Layer 3 of a small transformer language model trained on English Wikipedia (9 layers, counted from 0, width 128). Numbers have three digits each and are written without spaces.
A neuron's activation on a vector x is GELU(weights . x + bias), where the dot is the dot product.

Input weights of the MLP neurons that the questions are about. A number n stands for (n - 500) times 0.0014.
n14 (bias -0.104): 393523623520398571594248547643270483432320259425255674496707538368600427373356366428535419375556297815559685332550422563541400671508602671488416634509516401649339688805685496443402496476234276650299410630758341157443519604601576580571469571513554441424731516632458579615570458434408626406239858564526648369504424545409360639438579536614671443355382654712558354553504366479599535376598
n24 (bias -0.125): 420387635482349620330504493609712617618172477663530607733326545472645514514465237312384301468373465815522594507573436524455241349701365543637403458803522442504466549514504531452357482406333753573483507565708530408514525271426788747515442496408473456511691398657389527560511347453500613403470343586358418323465338681440587605576617541547677325445289489535700489615369472578529496390553
n71 (bias -0.109): 525294840467669317399421500500610446625656458211546639258464383509611779639308674434563655754754653606326411589569610519546405451665718604476383599514373508441387391480470461432576360334359378481743754309459471390472633466363679670543670451509573698541582598465484291476376612383224431423359454430691740353924409107643436417620565400652478500512467476474584420504390531635296407602463
n76 (bias -0.150): 487644811375503427428323416575615406452366585538571497560475560585568447399503299407476222559404602522456695587228484594320478545528474593360581445580535452555392566358652460521546543528439437317464378626608513417576282400667507472600541519527593485379580500681316391604530387266518632406312565551574243565568573641659493382672342607385660494548617460527565558518453580517475560431419
n117 (bias -0.076): 593376483560535383500547629343640546332409390387388636424473447534463409440685572372466517285560548366401689507772568596418451712360411663360368567274389334750506500719594478477639649668708383622517513531642450436470612449437714430489295666380751577517375335269655590503250525636447424572486422650712607319453470443598453574482524624606595539419438470409483326328524405478402575590494
n124 (bias -0.116): 513435328576396458552654088470630569412367504371538711552463364654406725333805468632463508802463334562496392397482465500595160622558362290583375349528572424605512628664644646565595702583423779218645362487500496449585364337547675613575678831562293547301504504608672605233175385475350467645509461619355464533585621370413491294531483577702257766417442504284504457832521399620272471408485
n130 (bias -0.050): 475546372698469517573357550573615656516043368614524627680339477667556365189468622513637470463507366554637460424532290509584521381616580550510310552399469598464622555428563596627521444510459376472393468305618618557477503355575565630578430500575614645551653486518468384493500436393542510370296334656346406329457471741463335367578794517531678538421359566628513503487574297428515640363432
n138 (bias -0.084): 593420465492655410544470465520638543392496512267437400493734578273436336401416530720839485445466458492531282326623305445621445709465368477496317637470535461598431593584549348138670711515512415440590257640516298507289704471611548417492473609550611620259351630483575729704418615569409788485471685777413638527485632322526260621443539628558586460658496500463362352336473213542620527316206
n177 (bias -0.091): 604282577692592364496353405612241398473640649408500732492379347552321598531126518764323500373526780612528636451416492530234565334524261488595346438456565500189377519465475635682209421607234604476596492328448616545566397433484731593487492725241453297545342654465531778453656618472539464663471702481706624410364547704324504315559621492481500652443564691250480488419452768479669484647633
n181 (bias -0.109): 547426611521343715525500421521630374603717307586679436500388421493786534503455485388683236538534522341459293592464604555302627441319525445479714443661329684440599450612352306561647531490249362455560389362319353503216391664602668550496686462606537474577430532586493493544460409373550483486326611474604563622325363277326413519518684493577624429555452605646418689490483439618358541460471
n182 (bias -0.071): 389603383287546543500477490569379526595595459543581466481463481554662354584461453433665227274522586560384616535483555376407534497415298457513397422600611393555599291308618598592410497563551536331660513523363593469526493297619763542605434457563135400709433590820573681680312325520639583444674473544441585409574391376460632429633510527528475490450523562479569391599447387660288388549674
n201 (bias -0.152): 455787320516346593790447443363540444519541653539484575857366322630572355333558679526714466538436404570608302577332528572363547586408548492458446545522645457609590300317427525530500561701270616385474518380434528329402370537334719564722515535891574264657665735521586198364586627431417737566606312489604363401594410444398492388337644356648344269445418451684427532697616372541562442435507
n205 (bias -0.111): 691555398554729439327233500807272635278457626516554754438518185249567444734282353488742532442527443395447411581235618580348674537504492476532561769401521688693481620564525470518504548431600670317371358622488550238531564641678638591814508414156345409377443538482364385626564732476338488540679550257477652349464343445407509343393541734682367554488654488517612458594658344539648468474661
n211 (bias -0.064): 532493492473553615464266470560264657603520619431469369404564739508526372451360584324479571466588615427485420566492240428504289473504318322580500631530488500474596584519436573504456564523355225659448362799743492443281500557383474500289378639703658266652322380724540665586714261648608496561222579522418693451560370735538456335411535354521512453659592268654458216599454277840662492391574
n236 (bias -0.070): 342830548264241504439393573534454512673218420625481659447751623464568612633429460486719338234560559423533382493496473466251358452475405591303472360811526474489418373453515547439630333657553357413419371596515660552689668384564575368371419489699488690474630646556585396571519519471589463526195549458628800439339514729581392397663411568593664723462448522449431648341463326543466529546442
n335 (bias -0.012): 333607594337558394252375523690484630594425387617504745500330335267618443378282427298668355551547601621403438352582423266756377650670605288326663458487705461538558519849422764656512481446472465639613437441645257529621519496464588599533547363405504632464484496661361373674389483303515613341713335359697772588492496390620394613426520488321789508603590237434677291478480397508625578418518
n354 (bias -0.039): 605313456606485769463372389633772384485402317536480411573675304665371610731504659730677736658395591624488204405445441672396529394357612456401667516424451403321470412390269411531658654560570564595539485821649421500527500365529582294615504605483559455512459379435542563492627203421527720636500864751374453563543368533280542526411492521769750512545235570195532331523368553380171532441544
n422 (bias -0.097): 673658517517551607473541471469482571476274720755530433814681239615176400413468439443448525789463084483670385427446433603544353414660329429411359562457517581397468512496464388679699508517478555288373492389324566659475344791556741736428534641721842392642496425753676482351558280504558585504290781480290600654504463443402442185590504320655351539416487434527508246827721205282539559491629
n427 (bias -0.145): 515595266637359406263426371492644424559488564395467647583500691469532340440266424684412404568385336543547580445412288439632585485432489543647686698516570296563285555379367435600643500547144478474374582424555245734307511313541623634600576460450481483533643697720483683753454546407493670248652440627541531461433458560341432609695445418591657526678594493458518530590580520605198536405483
n436 (bias -0.069): 470576371722249599658656504509672518247434223685374587702436524504038423299504360468827322604613318545664401680834650542299340429451602602496443375802525500528389850476591335642547524676412640495575399636508581384444618374487747280784480492461591477617500590424678452452374391492456413463457457574422416653484536367383358390322566233734544728516578399461658322464656409341500410548473
n438 (bias -0.134): 322369559604604427270539690267466456671492598282670714584541587720621361575449552385713500600663523315453416424661561490591448404468373572486531340819441420475358622525530508722398446496500768595545531453152564415345680676322434553654319642276519599482511508528413500666362385648648304471408515276646570418489644587476553461351500616514542530428485660450604676294598452372591652565416
n439 (bias -0.067): 626236474683412559439436529549363459307309405577750449690635433389464640439441448356447547412576598365675452559627538343515414337395508421667559418545548286329599455547580639654412446413433602409500618544603420517858692778309691415682620779333368555552478389488472469536777481377390529394415413497221551582418553568472546665384412587756732500593559286415644568577438403398321420439534
n473 (bias -0.094): 477693483777647431433270415451509538302335250715364774512630562561479411285454609492671555160278217478427431512573549379446307421500282662338610672375408309437424574458500386591392419504663513439488492371435670427558688445619554538537513379509432896496578959355496563567554272632550832607351674742447458593416513805155333592500608571544254881349401576605636540339586595601397521283405
n490 (bias -0.092): 516709166416402539496644423569708448399529508621528378226683519547310458485550702549720511706355550473465293452471598748585432259237456589368458439856642484633554608420741508474602562543492481347286252504319468580545523698452650462525519429744624332512618667314489221470668314395390484729459508619670303546633360265393353601558390520577343384489437462512616556507383594575700372762356
n505 (bias -0.121): 660346288500504630525319647535285521555454198155359447891591335676280195575454547605505664910421495629333356223470500746246637321481747646623531509500471486639562761368655459723610453410338658466403509466746763536426552288549413705525686635322272500699757425427739485528480738172323653529143594677559243289528463530290299531767616520527363436758466388561774293707457252454527600274531

Each question shows a token from some text and the vector x that enters the MLP there. A number n stands for (n - 500) times 0.0087.

"s": 639507408304550477627624479526480748832529510501489458332457552499406522459541279492388408548618459460599561587498397401593456539312670522428470404357452637619489581290395454374349567519450332524251744422420469380404442550633407415436390551435543730577463541376482736400485592588565474802673463410402416603563556557608459816542652403371566501625401559405540561498331464456500430474471
Which neuron lights up most? n138

"ü": 490711606285662537539471326470499614568434603536393398418497505532486551566632534552325420646501298340633613674595507561628513521314651587443367633447483573478504485381370568350426496620475463513286591405564343464389335502484449420441560457399443735610596475278278601287674571694639562709541555247455386524561476630631486711615627375297548482595503541423439537480409427329475281673524
Which neuron lights up most? n490

" most": 612658358528438469590576382504471665577431507424504354432412557448468450607601392602466225614582481572615599636498564501678428577355560435675470294420381571387662436365351533284466534450430593371231700467524464403366469501654394372542487611365581705617635430405467826493472591538567492623761403369457333718623475483655555629576495393331521698455483483481327627445446352340524431499395
Which neuron lights up most? n124

" been": 586503468409488538462457476536500610616641455549561419449548515475439480552652450407313321539583528583616615474633523504686557743264689578497462352455492528342521493391332581314491500581284412440339626500525404327391270499654334356561465515431438855547678357411385717378573555531564428718610543315560384599508575615578678727571561392426580594398543581413500603462338412419489332511433
Which neuron lights up most? n14

" was": 684492407453516456483409455633424632607646421575536437522482489563438379582629487448260390460641549484628602498567598518757475651240631608463463264433400606394469496369404584344409484560290420465386701540554469385446331482607288307545412481426514720578591440423368695280633544567564494745644526325526475530550593629619634737531574405387513623439584551398621598482340367401522355488435
Which neuron lights up most? n177

"mb": 517428432387665496377531293438553735581536423563521455431461493384426558489440370663251347448641578482376661548533556534561415656382648528457491646345473731481565533346441501405467558518376518483397616431369389539497302430570244480568440560474462695554513545326488837339604555590426472589731414214497375566609613619644583712429568410409450641613259525491663591575447398288613343617466
Which neuron fires most, and how strongly? n177, at about 0.65

"re": 577564477341585522640531349517466796584510467565524523450501549408448466502552372496351232614660407547595413578506456495607569558312673655466460534493544619438465585231402527358400470615543489413230620397481547352479410461656391525529291523459373703568513550373414827354569766648603439658630473265484481617617406501618473616590517383302654574649475503308392551519379418436384366576448
Which neuron fires most, and how strongly? n182, at about 0.3

" all": 628517458443377563612557364513442690671376423521656363508489434407538586575577295557489351442544352408559614576537497495657422601403675539490570473342408486551731553278332538349437551456411537405324711477438424396399413404726396448615323504392477743606614332288477677466604625600482539513629449230519452588485394566652614699570457378340573776443401575619557574487334368471487507506460
The three highest activations, in order: n130, n24, n439

"il": 463561517272499561591526427410368624697435566680491433283555420489545517504594440576456315548635561460550505555600510480665584451268652662327549464563449579457528596244354498340492575541425523551282590406350463479465287608618419441477385514458357709607510478298343745249576632788579514741565553213486351589582536609591425668579493561440579413552387479367470536518527476436556400553403
Which neuron fires most, and how strongly? n490, at about 1.7

"w": 538523341298654490505489317570608592644463571585441319502472551473468540427616363545513388610532366286643528656663474564576334463358784552422567596524367627537474602286392627424399495481411347478233645402369435468420388476654438509436377495505478699624530532359505637258626560565646660753607475227495384626669519581517497671416538351351581542539473562460549534599408428322536332621468
The three highest activations, in order: n490, n422, n436

" with": 589557457418507436584416406481520563676506494558496446489628371614539557450501315330496318461615467383499546639574535452769457572318717536563453514412442532552534489322339581349403462530479471430301677487445441430401453427713425505456427459372459757582500434446443844406520593607542487610589461272425329541481581668717782618407634270393518633567391497530665587492381357482501291531540
Which neuron lights up most? n182

"ran": 488575568373587454547560416512576622742500440618395394448545443441508638507344396605320349596595254472789634654537535451655460536408627588457495492441522561572500593162405504298363417647365441601396812543422442464501382500540303453553500450479418652609467482285442767398544581648461626608652347249475405542551376585561631572537591395422607577566452624433493535543310423385526342468411
The two highest activations, in order: n427, n24

"la": 503476660314595453487539426479574664657505462576445470412469360480370466619533425567297398563713410467522520695522574414583521532306738549460440476355474625540512558113516490321476517635496460532241755459636451413396336523525450489418358309443388681551542473346432749352539598788469466744563488321449453570684555643650491672587583495340467473508484489439471679563441399448420424587448
Which neuron fires most, and how strongly? n71, at about 0.64

"mmer": 596450516462604481493504440443599615738460460548436540557429551492305418520517405629433334562538319205510589613572560435574382686418641550483484512452420593562612566181451548307354493575515510568226682543476561456492362451605366463437469498440466641590600448253419689445683632476548475566739294186542348591670283572633641749577579418400619468550469438410434612575405368316564471499519
Which neuron lights up most? n24

" dis": 684624466405496569553383345437370599495270524451624522480380561528475520494500420394504410572635494440757587584469651390622466726354638661316472513501388558629635584138310505388468555660461385490486697622484469417409382480579330428490472535370572598578476426273402738303577594576532519635693251334543472571372374523645624650601567334389533584603489472584549601425267571553567398498448
The three highest activations, in order: n117, n76, n201

"ack": 582450510470732503464568376530593677737441546622464506459504454428479357430529311526516440569588472266502655550399606530593354720325559560483542520412383667420566667287517521330433502533434498577231710485315491446440470443668375370493502499427443671605725487338393707373559698582542356648724338185481452491482434563628561522549455416366610585608435459321507696462395418398572326597458
Which neuron lights up most? n205

"ed": 491578375408555516649587380591467680740500491581415349485384380510469496598523379564380349595627562390514583540502480439658460720461555507567542504434505549458467579320235427450461460479306439373365724469400509283484410521636359482504432575501431827467572550394382798296512590715581455674608512267413403529583628689607644679548576451374432579540390446486597552608348463357465301468450
Which neuron lights up most? n124

"burg": 586560493454610512457428504462578666698382391500492438511412505566612565497566355496524296622597384310544635553637559522611474564262685553358464657410459593378545541237422490372431589550466446552259711359434330416429283520539377480409423491460565762524552511308462665372687553743515456736669622183479354496530468626518511669643620569344486473532461557437348625462387378379568399550499
Which neuron lights up most? n130

"e": 605512347390556637620573330506418715670534461458460402442426411397471497503521482520368350580667388400548504667530497518586500486355678652575473507355448594409429611213406534341439665675450455460307741445470385370372357495601374516555385553493441571640688506361484782292486690614668547644497329300485521562504558513524499673552654442284725628493423616411576539537329355315492435564463
The three highest activations, in order: n130, n505, n427

"per": 545594530408552536447489373349392587618550489554509466455577539417461496484533287617456277585597370401487492636499460426633433606335751500434614584477393664485635691251450524394354481604365491412327657577472562510398334542618409437416381397395494731759506584237490869359570575522558467645669386228585426606505494503534528575556521366494810641484388432454393638545437335406525418526468
The three highest activations, in order: n427, n181, n436

"\n": 435678524405589501593564453591394668612459393575534508515513495534451516525585317398421396455556511455588456653554628456757285603368761518489489368376451561471564539273427514257424504570397472391326774516356335405346345469455529506492454587424440806584449416413511637412714545657674453564671535243419395584423569538676643665544410458339611639578452521452461518449417545394531344427485
The two highest activations, in order: n439, n335

"i": 549607480306652504582545295615361694654683491473418299268567387461386680562516372604331376538559364447535592608625569461611513486390510612437495506386503670477566566277481537317444650584453501529261722430483401369492299557481426579417279467418493687579579478376492754350541523705561600694720554356522338489485535580606476631612648399304545542629447505471415569495418388353469334524476
Which neuron fires most, and how strongly? n177, at about 0.18

" f": 720395408487566598520520302455367597561547460564734320395523529521507481625526367556457334567521509496467519551421469526575465624367857585459495552349372453550692588395345555323417527516402371417366741489471516387469373459583369256536467515505470675638473441355531719436641558679573603626735462201436351636603485616568667657608530446182576564507316452592572540465349408361493457537462
Which neuron fires most, and how strongly? n354, at about 0.55

" con": 619662523396598451532501350517449711522415460514442422456516558531579464411496359353390259536613611501628430572494637441565590765322727689395516462520428460610782444170365402372435511566395411431386675530568523381401351624637390346527430600425483713444482329330362714353619553680590517662636363309493418604489588535636630628577540499364554500516457480545536617543351465352536397468446
Which neuron lights up most? n76

" Sch": 586465496361578567380512352379386649511477478541576462491453578725531561546591380565464281684615384376673573620568324442573592570331765529558502552447534642587375459297408512322412594529519295548362574456321407501430358424564408381613363562437583765672483489337411631307713617547632509612656501283581370513424495708565584693539469453365584639564456428413547647460335444431484237522565
The two highest activations, in order: n427, n76

" Bar": 586537471359630636485551393494421559680400463474511538491486583486450646702613265549380272559537283351685594681513513388619442534345791621450483562410600436542506490367352510302533563564388419536402567530465450638479334386609503434478504481509484746598518447276466728369575393572677421562556431240429378438570522572599751713499562484349559539567388398450556664470376407286539228460451
Which neuron fires most, and how strongly? n24, at about 0.4

"it": 496502425376742502483458275559530687690509431594386454389544464400454469557573273658406413522735609466507596625450644452586455508509599643347537554359364625492543472432441515296346492570353535502354685480470436387483305562556332521447432557517342751622463506260413754265552685556538548691694351323545449603562496547527514602459572399370587659533491517432501591599355272351578452528465
The three highest activations, in order: n205, n177, n335

"N": 447500594438546529575582413566476701558589549616490420505530580508428491527607312486460397522561365461530486687599462494702470567439735450492590411373324578516550406252441526363296517584268436551301742504383448423512451399596364402626480468406470831623342523236394691368649514767494592648558441318459429575484564517577511583614617520424632484580367444529398657599371375262563368497474
Which neuron lights up most? n439

"cent": 560431486497663614547559427493547625736365503516449385405487572330490515595452288570357393531516419414502648548563469511643407477414707510469535630283388605469591500267340437309508598426487507437266697419345498398488287394469424552479448618477435718643597600377472863319636611616422372700654611258542523647621482535617560650546569360453502556564411440525441555455347320347513471536519
Which neuron fires most, and how strongly? n71, at about 0.24

" ca": 572560501320570558554586215436372573584524467484502317390504547619517428663600339409348350653594452441599505596432595343515652657272728623502456453363560592517662343196393548274475620666502419353417658538437568513463321468612394513519393624425492663569517424444466778333482600674511463684746550342397437601436506549564557530496592398277601498612337533652640547365387444483550323554530
Which neuron lights up most? n182

" and": 527517453360565513578498400577478524753592504517521445486487457619483550490548401495329311511569486523515580534548532547834420558342673512450492449387460571524587505259226483370398572538434445463264761447571380303473462436585477513421453497426444765571516564382408754402661628567533649647603466190496407517521496547719642632548553430286532598446369384468563653487373352520429389514488
Which neuron lights up most? n335

":": 598581536445432485516627409563308534691537477500467458506532518618336646467497332468498355514638551446538475633475641523783542561350569548417488441265413534510502596355389533347375519542531409468426703444456446284391403438527327651586502461449451898577424439384499750287615555587533570694565641269468401467505529698506692605475574379335582367592457551456504592479417370441563354513517
Which neuron fires most, and how strongly? n177, at about 0.036

"n": 519547441324581334579511380578511797716478410484425499294474537449403517573519414557403297662559438496517518554465528508614525541334713646501541499483346507541430481202436543232377509516414359546228714454342452441466400576668442552522429432439573621575464494288360772330589590677488623738656512305474416548571459562582526729558694501449613502556410539432572521571394453339509440598535
Which neuron lights up most? n490

"c": 538472385394673485603482429503461857615480439427538463249536447551481538406546321627410366485650516478526568543448553450607465448374708509426479487459493617495471626291450500283419553591451485478297717388445480384512180545516254474504475520536494648455498480306443791362645565677551417664769359204519414632543597560457530723583621398402478439660428587564623569509330492532490386605493
Which neuron lights up most? n490

" Lu": 557558468332628540475574299462477621632525494579600450413572517528420492695619366491429285628486331597664486768516527437588571522379797508399411337322539484486443518236281471305413474595507468685278674579485428626484455567460373408522580483471377546570529488394355618349570554590694472628576533253434462450543455569665672767576533426525565597673357489470484675534366342302505283482465
Which neuron lights up most? n354

"ip": 570590481367589566518478444430542757515408433389461558441454567477337535472533365600379322646524454304571664546595398434530552545403585607493586549395408670432604546324460482415310565592337571538218750498414497470567264555495312572525465573402420731717572534466388851258610698637563523752637446318532456507481489509579480603486487340242630541618368408592506602489363372366493521456502
The two highest activations, in order: n505, n427

"ir": 546435557302474546553514340530537724659348559495460434379410387317402624579573538505411346610699343363619513656540466656573342501463652564410509491626451487462632653235404476290436502607364462469323699515504469476443301457515358414552484497471571701645569576297496722292533684714557503707565406243487403480575560517679449592623603466383534520607349641430506608571431368400473359635330
The three highest activations, in order: n71, n236, n490

"ar": 550495572335573581565517432562455745673503385557475414342480583448347534629518298576346394572643414348593518617535420531636564601366624565515495631425493478589515654263408564335484449603414403626331707476499436483455292449617380442392485462510454688593526557339421691325516508684574412738706520257458350477565544680635647649578581402387567541632308489318247615515354282392521506541360
Which neuron lights up most? n211

" 7": 592501513354611511551521446616418543704552456593503380388429508530436397588609348642549340555603409387550365641613485428730368624400826618599480405435554498379697550294396514349347526519563467602345674492345581294424384450603384436589416469431502736597468423441434726358547496599529474631661463132486484546511475629529621700553509478368494530644428568525480583434330276406475394491467
The two highest activations, in order: n438, n182

" G": 586478449475630654522582378538395626516576574545660492387498492619410587638566394559489262548598329421483468710610495434625407479390795600497483505278521601444535517349330522344398647602422352548505559407387393510498370516513428362524445449410418770669516426322302728365617510614527410742629532248513312517461474640624509795564515457315572515643448542580562565459373369396489309460545
Which neuron fires most, and how strongly? n181, at about 0.15